Layer 7 of a small transformer language model trained on English Wikipedia (14 layers, counted from 0, width 64).
A neuron's activation on a vector x is SiLU(gate . x) times (in . x), where the dot is the dot product.
The model reads these tokens: " Se" "oul" ";" " South" " Korea" ";" " Y" "ES" "24" " Live" " Hall" ";" " —" "\n" "J" "an" "ua" "ry" " 15" "," " 2020" ":" " Bang" "ko" "k" ";" " Thailand" ";" " Moon" "star" " Studio" "\n"

The vector x that enters this layer's MLP at each token. A number n stands for (n - 500) times 0.0049.
0 " Se": 606 556 481 672 507 727 547 477 608 353 469 719 595 370 413 249 416 610 364 625 390 606 423 373 406 707 503 358 392 238 605 653 208 419 691 517 476 356 519 458 717 494 493 570 561 546 464 369 510 426 496 699 402 405 473 626 625 560 466 543 183 548 712 405
1 "oul": 447 561 479 705 423 553 577 442 680 397 451 393 493 529 565 398 519 478 469 579 390 561 377 367 584 574 517 407 479 586 466 421 394 503 524 560 404 385 304 501 582 537 662 614 215 560 553 345 519 519 490 669 500 526 295 552 564 501 574 597 233 403 705 236
2 ";": 393 607 536 660 357 500 544 548 470 712 274 385 492 588 663 383 576 644 428 640 194 461 360 464 523 639 404 447 369 485 442 277 444 622 396 507 535 520 493 460 532 493 369 512 388 487 693 520 582 382 570 484 452 452 794 437 498 501 498 400 437 416 501 644
3 " South": 472 592 353 803 463 747 634 582 594 379 397 634 533 348 355 620 417 554 530 741 384 578 347 421 178 564 541 596 374 430 471 630 423 461 478 639 440 382 565 566 342 477 657 508 468 562 515 419 462 551 427 658 331 431 476 630 590 382 587 493 304 326 467 408
4 " Korea": 439 714 469 733 426 686 545 352 682 527 327 586 497 531 503 382 432 565 453 601 424 593 417 530 530 548 327 527 415 482 404 442 527 455 463 511 511 531 442 501 422 478 602 579 349 469 625 461 473 516 395 635 442 538 418 495 573 357 510 524 290 318 497 384
5 ";": 401 574 579 649 300 494 553 609 460 762 316 396 480 591 630 392 578 553 440 561 217 466 392 467 483 616 403 436 373 606 410 322 379 566 362 508 522 626 559 462 503 541 427 498 412 532 644 541 552 338 575 421 471 451 814 413 437 503 527 441 450 387 509 647
6 " Y": 614 701 342 616 649 691 547 459 570 547 505 688 531 430 392 504 419 693 391 507 277 698 348 253 446 487 507 329 341 359 472 732 486 383 688 467 527 698 523 490 825 571 660 492 463 413 532 293 496 530 401 588 291 552 507 585 441 479 521 504 392 399 346 404
7 "ES": 571 465 424 596 577 620 689 310 610 523 343 481 461 499 447 493 540 518 433 452 411 850 496 733 744 572 431 354 425 499 578 550 371 481 578 392 485 434 341 595 330 401 524 324 318 454 597 434 431 535 499 634 434 457 426 486 354 361 613 616 541 575 455 527
8 "24": 469 619 451 517 198 673 491 537 663 434 424 558 362 576 675 542 395 399 559 675 294 605 337 377 515 497 352 465 538 623 584 470 517 560 328 541 431 522 244 589 492 394 710 493 343 505 693 487 438 604 531 481 354 554 535 383 408 628 681 629 304 501 420 370
9 " Live": 701 412 271 633 443 398 513 665 636 446 403 660 648 700 409 594 510 296 537 657 421 522 433 494 583 594 363 212 354 530 514 499 559 533 579 596 359 553 666 595 626 529 487 458 438 307 653 391 502 546 432 614 519 521 364 370 585 354 484 568 203 492 518 341
10 " Hall": 640 451 407 649 591 546 560 625 613 352 449 549 635 447 593 550 489 570 557 534 423 527 415 557 493 565 553 304 556 542 674 642 671 507 425 494 448 359 578 669 464 580 575 525 142 495 430 276 367 480 546 615 704 581 392 605 496 466 527 464 481 270 159 26
11 ";": 505 613 523 576 322 525 470 546 490 757 243 395 548 572 578 435 596 652 433 595 289 533 367 457 443 691 356 423 293 488 471 332 412 612 464 452 465 586 520 522 547 585 417 476 317 335 574 518 516 470 603 427 702 483 787 489 519 598 561 334 423 378 491 468
12 " —": 293 584 408 524 434 347 304 583 621 681 406 419 632 716 568 243 482 527 600 323 462 545 543 276 579 466 533 462 388 532 503 419 257 382 266 579 543 639 606 595 427 487 566 382 421 428 597 465 541 722 631 549 399 370 548 491 340 595 524 454 456 567 502 639
13 "\n": 307 580 394 719 522 277 511 519 368 478 358 567 626 396 559 397 467 568 404 556 461 454 306 539 523 511 399 474 653 474 518 619 595 519 281 489 488 624 567 584 592 498 425 460 443 653 785 477 579 498 417 483 396 422 686 539 494 439 441 522 457 512 492 905
14 "J": 653 597 409 514 705 666 414 555 566 445 517 717 555 398 389 539 465 553 443 407 336 802 390 492 319 503 468 566 413 299 317 654 579 482 589 375 445 573 455 607 757 395 682 396 569 627 704 291 491 633 463 512 361 539 501 536 295 683 496 481 511 308 225 552
15 "an": 649 624 436 627 434 378 577 497 599 508 451 804 603 385 344 439 468 720 431 428 710 621 538 475 240 690 489 352 529 401 477 655 137 376 607 546 522 413 459 492 499 448 538 438 514 564 470 225 516 598 560 449 353 511 446 629 469 476 520 571 558 620 598 259
16 "ua": 819 579 573 498 416 635 535 428 604 411 455 479 425 510 566 473 620 561 316 426 474 586 598 439 359 519 553 426 554 478 384 612 62 523 652 368 459 519 406 662 273 315 444 433 420 471 562 302 676 430 417 558 505 594 459 638 576 451 636 363 534 595 804 268
17 "ry": 468 493 780 583 429 569 456 406 678 359 383 543 520 605 563 606 548 320 377 365 517 367 460 606 539 626 319 450 615 449 414 479 457 542 549 541 562 412 556 581 432 413 482 489 264 515 710 402 589 557 505 241 560 527 521 497 401 500 523 691 492 408 429 308
18 " 15": 596 548 483 531 263 499 487 504 657 423 501 457 365 543 448 587 449 456 499 555 237 609 488 114 619 374 436 506 505 521 661 647 466 387 203 415 457 517 454 601 596 383 425 502 349 473 560 536 463 541 637 662 441 639 556 373 387 782 555 645 500 685 460 406
19 ",": 605 521 565 497 694 571 689 655 550 406 493 589 621 564 465 560 582 549 302 572 483 490 402 454 468 414 365 685 447 529 548 488 455 257 268 346 537 357 322 567 368 561 563 558 431 551 417 539 359 439 390 494 317 493 893 360 509 543 604 503 390 626 502 254
20 " 2020": 475 626 566 677 297 497 494 491 589 423 407 650 541 593 575 437 275 423 607 669 467 601 409 521 492 564 487 441 321 465 515 323 650 444 232 405 445 506 479 607 339 449 603 517 483 440 618 583 457 738 431 594 551 306 402 323 444 652 764 708 269 530 531 433
21 ":": 437 471 549 577 422 536 540 704 473 588 392 395 638 392 486 294 626 388 682 498 409 608 468 406 535 408 243 347 449 574 482 275 708 580 634 549 475 480 450 437 470 439 411 456 559 585 588 575 495 533 374 438 409 355 878 400 508 511 522 587 335 444 626 607
22 " Bang": 576 564 235 640 562 336 545 559 612 503 514 590 565 418 502 565 500 387 645 500 348 665 372 475 494 616 446 384 362 562 530 682 586 500 750 492 464 582 652 604 215 625 818 380 437 408 526 306 473 374 557 564 458 418 412 610 619 375 521 434 217 313 521 213
23 "ko": 604 607 511 538 531 614 561 391 636 462 421 563 364 497 446 337 452 555 494 531 438 599 438 518 610 547 412 491 409 554 568 409 531 508 811 427 558 594 564 631 470 500 827 409 336 214 449 235 478 458 370 623 457 547 479 560 581 485 550 526 385 375 664 366
24 "k": 593 577 624 562 529 391 577 485 667 441 412 565 365 365 438 525 448 544 505 403 356 677 422 469 535 607 426 438 610 689 618 513 471 392 758 512 601 482 390 622 360 524 549 479 347 292 564 282 503 487 535 458 508 509 457 588 524 494 439 548 551 479 415 227
25 ";": 445 545 619 628 464 416 561 397 456 659 359 400 468 615 557 376 644 537 545 678 318 476 454 292 411 568 332 412 285 616 430 286 354 567 525 456 571 537 511 468 627 436 388 558 381 510 649 543 550 388 554 372 550 445 823 535 492 584 514 381 574 454 427 518
26 " Thailand": 469 753 463 703 444 603 523 322 669 438 396 503 465 526 562 398 500 403 507 593 312 599 407 674 524 524 406 553 343 502 448 458 509 480 597 447 525 511 489 612 229 503 644 462 483 372 627 464 415 492 372 589 491 480 393 499 481 407 627 608 359 363 549 234
27 ";": 417 538 629 639 416 442 547 522 463 663 382 428 415 617 551 366 647 452 566 519 329 515 464 337 441 519 317 456 308 705 380 339 317 538 429 463 560 522 557 424 598 439 461 530 485 538 658 562 591 349 571 360 535 429 821 477 460 492 526 406 578 431 451 575
28 " Moon": 491 613 277 612 678 465 511 420 642 408 444 525 641 455 390 594 549 530 602 467 268 566 378 482 748 473 495 469 566 509 566 589 634 432 637 597 524 557 667 529 485 570 620 479 390 454 554 300 373 415 500 501 510 503 406 607 630 251 354 486 330 350 368 127
29 "star": 593 549 433 538 608 455 405 571 605 477 363 333 481 674 437 305 535 535 435 505 411 493 624 666 520 584 421 457 445 713 467 527 578 527 849 491 442 457 652 663 520 337 691 430 311 365 637 275 426 414 500 525 668 414 375 609 518 474 577 553 330 375 454 335
30 " Studio": 847 538 400 644 405 526 532 443 592 308 311 545 663 624 555 643 497 571 482 602 341 576 504 655 559 524 418 266 415 647 465 620 588 580 532 577 413 427 576 626 328 413 542 496 428 302 564 393 349 494 386 656 689 549 406 445 561 263 585 564 458 338 394 162
31 "\n": 380 573 312 710 588 311 528 501 357 459 351 492 652 353 536 382 477 569 463 579 425 461 323 499 580 507 390 473 620 469 527 585 601 545 329 457 502 580 545 626 574 512 407 466 448 589 774 474 576 510 420 444 444 372 711 545 530 473 485 557 510 524 523 832

Each question shows the input weights of one neuron of the MLP. A number n stands for (n - 500) times 0.0017.

n96 gate: 339 384 321 426 494 448 474 172 414 703 746 244 437 574 588 671 469 425 515 644 553 572 483 642 408 775 466 500 321 497 545 554 509 608 535 323 639 471 377 364 645 543 356 522 792 569 468 680 532 496 787 413 386 432 336 505 529 416 577 313 531 463 389 587
n96 in: 624 567 389 660 574 444 353 289 434 579 465 592 394 582 723 491 495 410 486 455 339 659 371 557 644 565 580 426 509 581 510 387 390 519 549 386 413 529 612 674 454 363 469 419 635 659 404 508 590 555 652 362 401 411 626 532 484 399 418 488 366 690 194 552
Which token does this neuron like most? 25 ";"

n2 gate: 198 524 497 522 484 438 286 649 554 464 499 524 568 380 405 784 676 404 483 560 584 565 456 606 660 557 383 645 527 410 601 610 470 476 406 465 214 590 437 341 514 634 429 387 528 348 368 579 459 650 671 532 349 543 462 455 493 405 395 658 466 333 516 584
n2 in: 605 568 470 561 514 405 374 508 494 580 586 379 476 719 527 652 470 630 391 617 370 511 528 434 564 365 422 444 406 456 648 519 353 345 528 530 323 439 473 728 475 496 428 358 662 566 449 432 481 330 510 547 547 603 560 473 665 513 475 528 358 466 520 494
Its three highest activations, in order, are on tokens 9 " Live", 28 " Moon", 18 " 15"

n151 gate: 446 428 424 665 624 384 341 326 591 396 622 358 361 551 487 726 316 454 254 571 604 477 716 531 390 606 670 705 655 393 420 542 646 406 563 368 414 690 581 490 538 408 380 620 733 393 480 624 445 479 473 285 455 328 563 442 603 187 400 460 417 377 470 618
n151 in: 440 436 613 290 436 549 660 309 435 673 402 537 529 562 461 544 611 566 611 639 476 404 426 446 501 388 452 298 654 390 532 596 429 578 466 504 704 471 388 668 480 551 317 482 327 373 409 488 475 578 581 505 516 428 318 376 618 599 808 399 436 565 686 430
Which token does this neuron like most? 14 "J"

n39 gate: 352 571 743 393 324 512 375 586 324 588 556 565 643 707 572 573 625 513 186 450 383 360 502 617 452 340 638 437 474 667 511 350 482 604 472 491 606 618 377 368 580 758 343 414 502 482 618 624 439 384 330 677 423 477 546 577 402 555 428 587 268 716 465 493
n39 in: 523 371 557 550 456 329 598 511 361 553 474 446 546 419 453 406 546 569 378 490 563 518 589 313 556 664 520 610 466 361 488 444 660 596 645 766 391 522 432 418 411 480 516 580 715 457 689 317 479 615 595 391 624 398 775 459 470 400 453 584 462 601 482 409
On which token does it fire most, and how strongly? 2 ";", at about 1.2

n67 gate: 671 524 510 416 526 445 458 514 411 403 491 533 532 386 472 251 660 418 650 492 543 366 585 699 710 461 694 577 270 545 416 666 704 488 396 521 554 541 560 410 482 451 265 634 681 506 347 620 452 173 450 490 396 534 583 631 530 587 412 480 395 633 557 619
n67 in: 245 499 455 407 607 602 452 612 491 532 525 615 449 529 468 603 704 474 527 382 477 344 412 640 520 661 355 497 427 560 444 515 577 422 426 513 574 433 470 493 467 803 629 582 514 441 558 467 627 337 600 302 564 379 643 427 482 542 460 519 312 770 357 557
Which token does this neuron like most? 16 "ua"

n157 gate: 470 592 547 445 427 713 637 550 563 425 398 456 387 439 598 390 561 533 605 477 587 317 368 476 511 496 482 450 519 434 628 497 558 457 606 476 638 480 505 435 545 556 539 730 481 713 316 373 541 496 464 507 320 434 639 494 518 309 380 351 627 549 594 462
n157 in: 568 462 587 343 405 512 552 433 467 446 623 372 399 585 551 607 417 614 493 595 669 432 477 500 499 581 346 434 503 439 604 616 558 387 528 594 585 507 560 590 568 504 478 611 638 541 495 372 469 365 489 457 347 362 523 529 559 446 443 506 741 371 527 703
Which token does this neuron like most? 20 " 2020"

n5 gate: 572 492 504 582 404 447 470 646 454 452 538 508 519 403 456 652 404 294 538 528 486 460 511 528 499 586 543 660 481 563 368 323 449 652 412 565 700 248 415 467 356 336 432 446 658 525 419 455 461 531 589 402 735 539 414 662 598 429 577 524 312 517 562 831
n5 in: 462 555 530 625 499 358 593 407 581 635 555 496 547 663 571 484 458 536 524 343 404 483 394 564 354 678 548 628 616 435 578 498 482 680 546 570 435 410 646 325 391 427 441 532 512 596 459 405 448 576 554 439 532 672 377 526 413 311 607 270 473 358 561 441
On which token does it fire most, and how strongly? 18 " 15", at about 0.43

n33 gate: 550 406 586 591 472 564 534 503 333 539 759 586 426 505 446 294 585 452 521 570 590 665 295 479 524 532 364 591 248 500 513 558 589 658 614 524 416 423 431 455 485 334 630 419 616 424 560 450 545 469 450 583 398 530 667 444 499 292 482 529 358 516 456 513
n33 in: 454 475 389 489 421 516 467 274 441 441 508 541 495 499 677 598 523 613 524 629 429 372 624 653 650 591 517 491 452 326 468 448 691 462 629 297 490 668 350 445 448 562 514 527 545 416 499 567 457 346 622 536 494 456 586 432 367 341 401 464 495 396 535 564
Which token does this neuron like most? 26 " Thailand"

n57 gate: 372 319 541 513 540 326 388 386 436 527 436 389 655 534 677 405 692 587 477 539 634 355 556 678 663 395 306 503 439 348 337 624 528 525 380 827 667 393 405 251 690 583 75 441 630 599 474 554 485 523 783 348 238 450 577 579 580 334 327 579 512 568 638 750
n57 in: 634 816 517 540 428 497 563 622 505 631 521 549 567 395 635 447 452 540 460 520 273 572 433 723 318 531 495 466 424 272 528 479 348 584 395 559 486 395 399 564 595 578 510 664 673 785 569 495 532 551 546 523 265 680 460 464 526 198 593 416 407 461 328 602
Its three highest activations, in order, are on tokens 13 "\n", 2 ";", 31 "\n"

n185 gate: 363 695 517 354 660 497 432 486 477 560 632 620 441 513 495 556 557 246 513 525 743 415 467 415 425 420 263 767 343 480 511 576 474 506 476 491 479 571 303 414 492 658 619 431 505 375 476 480 579 522 557 692 542 653 494 250 380 441 716 531 551 518 587 431
n185 in: 743 506 465 368 608 595 486 566 522 468 589 550 424 441 273 409 461 569 618 679 396 299 558 496 345 467 465 551 426 531 517 573 360 701 448 532 526 638 575 407 521 352 534 483 442 508 466 635 402 433 492 416 474 751 671 423 550 382 367 565 424 481 626 655
On which two tokens does it fire most, strongest first? 19 ",", 10 " Hall"

n128 gate: 651 481 582 406 326 294 501 268 390 383 589 441 327 740 526 591 301 689 590 588 596 388 537 515 510 473 532 462 464 471 487 274 457 539 505 676 483 561 491 525 489 354 595 680 466 488 484 555 462 483 396 504 637 526 722 483 654 520 393 564 618 579 482 646
n128 in: 479 682 569 381 599 426 457 532 461 586 515 337 202 697 530 491 398 438 474 621 479 590 508 413 625 482 585 633 422 404 476 300 393 557 739 670 619 464 251 533 393 351 475 655 444 444 515 498 590 365 563 379 497 483 467 518 543 544 730 421 631 357 465 444
On which token does it fire most, and how strongly? 25 ";", at about 1.6

n77 gate: 439 357 505 485 658 471 352 309 389 658 460 628 774 368 573 471 584 597 305 434 496 467 732 660 417 506 420 402 643 533 402 556 583 657 557 163 468 462 436 548 594 534 451 487 590 537 372 415 605 608 442 593 514 575 540 494 629 308 652 473 546 269 609 484
n77 in: 433 440 367 645 635 455 632 654 631 479 412 522 523 554 620 431 467 477 345 487 507 682 528 314 491 520 566 511 309 393 423 711 437 365 589 465 648 460 355 551 530 510 509 552 547 337 502 486 492 398 453 486 512 556 544 455 615 676 448 459 473 460 554 514
Its three highest activations, in order, are on tokens 16 "ua", 14 "J", 15 "an"

n70 gate: 404 385 805 453 204 691 414 452 381 504 465 541 552 582 517 290 470 462 640 641 521 305 474 315 463 623 634 556 533 624 438 667 387 516 549 490 569 487 447 568 653 491 416 407 523 690 254 575 510 477 416 569 511 508 476 615 511 221 582 503 544 564 395 508
n70 in: 500 346 614 457 648 613 528 491 547 280 562 460 560 350 380 368 499 392 464 486 559 691 572 640 317 503 663 409 526 604 412 449 196 608 448 556 503 308 530 528 570 679 576 438 472 345 604 529 494 501 641 472 521 687 681 578 493 481 446 430 305 406 500 616
Which token does this neuron like most? 0 " Se"

n143 gate: 420 593 618 505 496 415 487 409 577 417 378 541 504 451 401 398 656 504 495 315 602 445 417 415 575 366 361 622 419 371 474 694 610 554 556 652 487 357 330 663 432 460 474 569 387 509 439 678 641 738 599 531 404 506 476 228 297 612 714 495 435 389 686 654
n143 in: 636 553 486 507 680 392 641 486 427 383 537 591 411 456 445 503 301 399 451 466 511 507 483 525 473 407 376 437 607 370 234 429 366 527 558 636 482 555 518 457 565 597 802 517 504 596 574 629 563 540 575 641 655 551 614 470 489 526 269 423 351 655 384 410
On which token does it fire most, and how strongly? 14 "J", at about 0.31

n130 gate: 365 540 579 571 724 368 699 540 660 519 444 477 313 565 335 636 465 560 491 889 540 376 539 398 338 567 386 499 658 589 650 358 592 438 437 560 498 415 550 560 515 414 532 415 569 461 357 499 370 527 302 419 481 509 455 495 430 456 283 454 545 622 660 688
n130 in: 504 444 457 371 606 128 513 547 616 599 391 637 574 517 550 331 486 601 568 625 447 294 513 557 590 507 619 493 651 616 482 738 412 548 463 628 530 511 481 260 509 462 531 401 523 631 630 557 415 488 488 381 551 378 352 482 371 461 340 478 669 553 374 480
Which token does this neuron like most? 13 "\n"

n147 gate: 497 530 530 454 310 461 427 551 361 637 430 503 459 482 592 514 590 480 414 550 348 478 575 601 309 488 497 528 654 387 420 626 461 694 640 489 595 421 576 575 854 356 454 623 571 478 370 491 427 446 529 367 409 382 487 533 763 745 449 477 594 546 546 448
n147 in: 370 587 394 301 456 585 626 421 416 519 523 575 530 605 629 442 602 621 527 311 416 416 446 444 337 641 437 663 352 539 296 437 537 371 473 485 566 627 460 641 599 423 493 451 498 400 448 683 485 356 630 530 549 601 623 600 443 425 496 504 465 626 346 541
On which two tokens does it fire most, strongest first? 25 ";", 11 ";"

n122 gate: 292 534 398 628 498 536 595 493 426 627 616 328 453 576 518 457 549 332 321 400 683 512 311 670 620 646 323 582 338 491 392 529 596 439 267 788 463 597 328 407 534 413 574 302 690 441 661 604 412 580 735 509 482 543 216 558 574 615 392 682 459 407 482 518
n122 in: 315 497 421 551 409 575 488 302 498 368 365 502 654 483 553 418 525 539 671 714 420 600 549 512 470 378 594 625 601 370 556 363 679 625 699 558 537 404 627 567 263 405 315 509 398 478 415 552 617 457 663 416 350 526 511 422 529 498 640 420 371 566 324 487
Its three highest activations, in order, are on tokens 26 " Thailand", 20 " 2020", 4 " Korea"

n10 gate: 647 343 356 389 368 494 421 638 432 523 418 549 570 604 514 569 444 621 436 561 630 400 535 637 544 603 601 464 538 366 502 371 619 640 299 567 343 664 492 386 425 442 476 468 587 278 404 488 463 567 431 634 455 528 504 445 734 376 633 448 510 422 553 389
n10 in: 480 642 537 406 472 669 509 708 557 598 518 504 569 454 527 527 492 416 468 503 631 525 625 555 593 475 535 479 434 580 486 565 430 446 360 515 582 529 436 577 271 705 439 510 593 417 599 452 429 331 556 432 340 556 376 424 625 572 674 541 486 344 349 440
On which two tokens does it fire most, strongest first? 30 " Studio", 20 " 2020"

n165 gate: 444 470 599 454 414 455 520 531 459 535 461 378 360 453 426 614 602 589 445 632 354 512 444 575 452 528 328 547 303 584 568 441 733 627 497 387 571 607 593 392 384 576 364 426 519 733 508 462 475 389 324 502 598 424 522 563 592 610 439 557 625 257 526 687
n165 in: 524 507 520 429 606 494 548 527 470 424 438 463 500 296 455 570 534 424 513 449 548 464 539 524 537 712 401 437 335 620 555 450 401 458 433 733 562 560 624 572 492 332 422 450 397 538 682 562 549 459 347 475 498 626 508 371 484 591 535 496 473 463 421 631
Which token does this neuron like most? 5 ";"

n170 gate: 587 493 489 434 411 427 435 462 328 481 534 523 619 509 663 525 534 487 526 713 530 423 412 580 502 310 465 408 279 653 606 535 559 515 555 462 646 645 306 617 693 404 452 405 459 240 419 387 343 445 718 558 699 341 524 505 592 601 754 427 452 337 503 617
n170 in: 559 465 504 372 614 316 445 423 414 437 388 539 426 534 482 338 570 525 451 785 494 542 604 587 512 582 577 563 377 372 454 482 476 583 488 380 571 569 549 628 509 439 723 656 580 466 510 496 524 617 599 551 656 456 526 563 601 454 534 475 411 331 258 530
Its three highest activations, in order, are on tokens 29 "star", 11 ";", 30 " Studio"

n134 gate: 194 339 407 577 324 555 541 376 382 580 525 594 358 532 509 671 506 505 523 256 389 540 624 505 547 482 512 501 609 434 436 587 507 539 612 517 389 688 256 402 475 511 618 543 551 544 450 705 544 766 536 335 525 256 433 445 584 549 469 302 571 536 656 580
n134 in: 413 494 312 543 552 697 620 559 453 472 446 528 558 557 280 478 467 550 653 361 515 458 661 437 490 621 409 401 390 573 496 574 463 548 601 548 383 484 323 320 524 522 320 435 481 407 542 479 603 637 561 374 758 606 592 499 560 399 478 393 483 686 413 451
Which token does this neuron like most? 26 " Thailand"

n19 gate: 370 420 481 482 506 512 248 284 362 554 507 242 435 545 534 449 625 599 550 565 505 389 699 391 502 790 491 430 516 323 707 473 559 688 508 471 699 368 605 375 422 586 402 484 696 469 482 653 427 597 382 690 635 441 288 354 826 325 443 343 493 673 641 699
n19 in: 366 536 420 550 321 798 462 542 390 549 422 467 583 690 405 624 621 436 352 379 683 458 436 343 619 467 487 535 410 401 483 521 559 428 180 482 499 556 347 540 573 641 392 428 722 520 663 567 405 496 576 473 335 547 670 421 503 363 508 765 655 492 728 314
Which token does this neuron like most? 29 "star"

n15 gate: 513 574 507 461 451 562 548 545 426 601 477 295 372 633 547 557 726 468 314 389 735 485 721 513 525 607 415 370 482 377 370 522 404 441 318 461 753 475 270 739 639 410 501 716 401 438 388 425 324 577 590 770 513 463 474 537 724 440 461 467 270 375 598 572
n15 in: 493 591 612 521 527 374 398 576 591 331 345 396 664 469 504 529 579 313 634 639 535 504 327 525 458 573 470 428 546 381 446 562 480 417 701 555 399 723 427 668 631 490 478 565 400 489 334 231 407 558 481 523 481 482 647 599 541 429 487 550 610 556 383 351
On which token does it fire most, and how strongly? 1 "oul", at about 1.1

n177 gate: 651 367 554 484 575 549 250 495 515 483 617 439 467 379 431 418 433 534 302 475 771 410 524 682 449 761 400 569 684 688 734 422 509 430 497 293 352 534 429 342 562 642 412 535 533 566 338 605 491 659 569 640 646 453 508 440 583 416 386 543 590 376 382 502
n177 in: 585 413 839 571 503 580 294 528 508 673 470 496 312 394 323 437 551 524 460 488 505 443 518 557 722 515 406 667 626 420 486 445 489 596 466 293 387 676 407 498 550 479 478 429 464 465 432 453 465 663 621 425 613 471 511 402 446 598 428 428 339 584 435 442
Which token does this neuron like most? 3 " South"

n76 gate: 238 363 517 677 280 492 392 453 628 535 610 528 291 720 600 447 629 473 355 415 646 209 512 470 541 539 535 793 542 695 395 623 548 442 372 422 448 293 653 431 525 451 171 624 555 550 603 732 479 543 405 378 342 587 618 452 581 523 413 345 500 580 468 365
n76 in: 535 509 478 398 570 540 311 650 482 507 567 618 520 483 609 314 608 380 482 373 442 553 587 636 536 474 514 498 126 585 433 554 468 414 659 484 553 666 573 683 770 426 661 384 498 594 613 416 373 506 584 485 290 420 398 742 478 515 509 490 497 549 351 507
On which two tokens does it fire most, strongest first? 27 ";", 12 " —"

n43 gate: 384 484 483 622 269 515 460 325 436 510 631 601 377 615 609 404 643 494 336 401 594 355 504 507 495 599 660 457 553 507 571 576 375 437 600 575 671 704 303 477 574 464 342 650 419 373 519 511 526 544 596 416 536 461 378 578 592 453 429 196 382 615 442 661
n43 in: 480 537 351 357 444 429 563 471 561 535 588 369 459 455 430 432 519 617 586 492 692 489 470 596 571 452 528 360 462 593 509 546 339 478 513 493 683 620 347 324 570 428 600 643 479 405 504 380 509 289 397 566 327 653 479 451 636 476 545 627 394 472 595 469
Which token does this neuron like most? 16 "ua"

n160 gate: 443 587 438 610 353 576 584 511 198 620 495 248 544 637 625 778 207 416 648 554 559 464 739 632 522 295 531 501 293 481 482 504 317 669 556 394 375 619 560 468 566 692 475 496 613 509 228 477 345 314 530 425 514 544 332 538 673 554 583 576 576 668 629 349
n160 in: 565 500 351 555 559 649 435 206 638 378 475 338 514 477 451 433 731 371 689 361 420 562 452 566 323 579 446 575 395 398 774 559 528 554 682 416 559 324 371 366 502 455 225 434 455 361 413 620 629 548 570 509 561 499 488 539 327 416 523 405 432 386 661 454
On which token does it fire most, and how strongly? 13 "\n", at about 0.34

n141 gate: 392 376 463 419 416 394 337 722 623 367 459 458 479 581 470 595 556 511 301 262 579 488 549 779 609 567 568 691 555 544 347 576 519 548 507 641 333 576 450 402 459 597 422 597 466 507 437 356 576 502 434 372 534 388 399 433 538 568 417 556 611 618 503 363
n141 in: 543 442 614 448 360 606 456 513 564 453 340 331 385 559 343 400 324 465 372 234 542 553 613 586 591 621 500 541 591 571 360 608 643 597 400 615 485 306 474 610 348 479 562 579 499 522 533 549 509 357 523 487 530 508 414 694 502 497 562 438 388 461 542 526
On which token does it fire most, and how strongly? 17 "ry", at about 1.4

n169 gate: 311 422 416 307 375 475 308 501 229 653 573 672 838 555 546 482 246 475 650 521 431 340 681 561 401 337 562 615 636 553 774 430 556 445 488 552 523 539 424 388 471 566 510 595 669 524 407 601 536 512 793 593 498 621 413 622 563 382 404 641 462 448 374 447
n169 in: 653 368 454 599 501 401 519 483 580 457 539 494 332 446 465 442 716 692 336 436 513 439 612 446 628 581 383 393 549 548 456 340 621 501 401 675 383 265 530 490 574 336 382 430 441 562 530 670 490 589 323 503 460 623 657 367 175 567 552 361 476 251 521 652
Which token does this neuron like most? 22 " Bang"

n32 gate: 534 524 479 441 704 457 423 495 472 369 480 122 487 465 669 620 604 468 430 405 668 204 575 713 564 424 462 675 408 500 670 669 673 388 562 591 458 569 469 498 545 588 482 414 438 546 473 385 571 422 375 353 440 327 612 458 656 398 411 627 355 520 595 455
n32 in: 660 596 686 489 623 465 520 626 553 378 442 466 223 334 695 560 428 699 535 424 538 409 635 578 290 329 615 493 436 613 461 469 544 377 531 502 449 584 567 451 535 402 608 424 538 699 564 245 449 479 463 474 715 368 462 520 528 394 636 531 339 416 548 619
Which token does this neuron like most? 29 "star"

n115 gate: 303 244 657 459 694 420 438 323 548 581 539 704 478 471 363 276 566 316 308 711 490 655 642 526 349 726 515 758 417 396 537 591 696 292 436 431 418 440 522 544 516 523 453 276 586 377 417 466 620 435 576 532 586 440 470 396 665 454 320 506 576 518 785 586
n115 in: 628 499 473 445 379 809 653 485 523 446 470 557 404 316 366 640 551 615 663 399 451 396 353 318 424 537 447 293 539 414 615 591 576 674 557 409 661 455 422 564 517 538 548 423 533 343 558 513 664 529 283 758 152 297 596 452 535 450 710 652 494 474 426 591
On which token does it fire most, and how strongly? 0 " Se", at about 1.9

n69 gate: 543 476 559 735 488 497 384 427 471 469 564 283 483 614 488 495 808 343 438 553 693 553 240 616 544 466 494 473 314 696 255 518 434 591 596 553 355 512 388 585 531 654 629 751 552 532 392 588 488 427 426 494 418 474 538 379 338 498 466 418 378 443 510 572
n69 in: 365 525 602 568 490 558 625 663 571 486 601 427 506 600 402 618 450 481 386 400 538 575 601 603 338 495 387 419 174 270 439 571 460 513 457 531 473 520 603 513 476 650 619 622 582 385 490 427 491 371 523 501 336 449 381 404 588 482 470 606 632 536 585 429
On which two tokens does it fire most, strongest first? 26 " Thailand", 9 " Live"

n88 gate: 323 339 635 510 431 478 498 340 532 510 386 430 512 566 695 751 388 480 326 425 617 540 555 556 506 523 651 566 594 374 636 598 606 466 500 562 638 405 449 523 377 531 177 651 417 615 582 476 497 418 685 283 553 417 389 503 595 396 472 686 529 339 512 354
n88 in: 383 475 416 505 475 590 715 577 608 452 484 659 447 523 426 544 589 468 428 482 513 557 594 626 533 518 706 533 562 380 542 544 297 635 452 384 560 406 410 569 606 503 459 261 502 440 446 334 360 328 548 465 672 260 409 596 590 585 596 455 375 470 451 502
On which two tokens does it fire most, strongest first? 10 " Hall", 21 ":"

n178 gate: 522 555 909 520 334 573 544 484 416 465 500 301 448 274 386 550 556 454 356 592 573 334 587 471 221 482 541 449 510 447 712 437 588 538 510 424 580 396 413 409 619 589 572 410 642 464 436 499 510 669 461 515 274 568 472 500 614 587 677 460 511 548 634 454
n178 in: 504 562 482 517 469 623 450 625 402 449 549 473 540 456 616 557 481 682 568 546 454 668 459 411 543 468 664 370 423 420 557 284 356 360 504 470 662 630 707 366 462 497 607 409 607 608 459 364 433 370 306 489 331 535 543 470 596 581 517 542 531 606 591 479
On which token does it fire most, and how strongly? 0 " Se", at about 0.93

n103 gate: 379 288 644 693 403 500 456 517 577 591 461 411 363 577 247 632 473 631 427 516 475 628 481 323 440 598 538 539 360 373 678 492 587 585 497 385 668 436 276 394 625 484 626 421 662 398 620 453 753 503 549 551 489 403 653 546 308 486 367 374 570 511 512 460
n103 in: 494 618 519 563 479 528 460 599 333 462 548 482 432 570 751 448 550 601 310 618 368 484 567 459 417 466 537 534 306 584 371 528 491 320 736 477 531 740 645 477 449 483 369 503 519 430 327 457 543 442 303 534 532 516 551 604 453 470 491 703 527 535 431 550
Which token does this neuron like most? 6 " Y"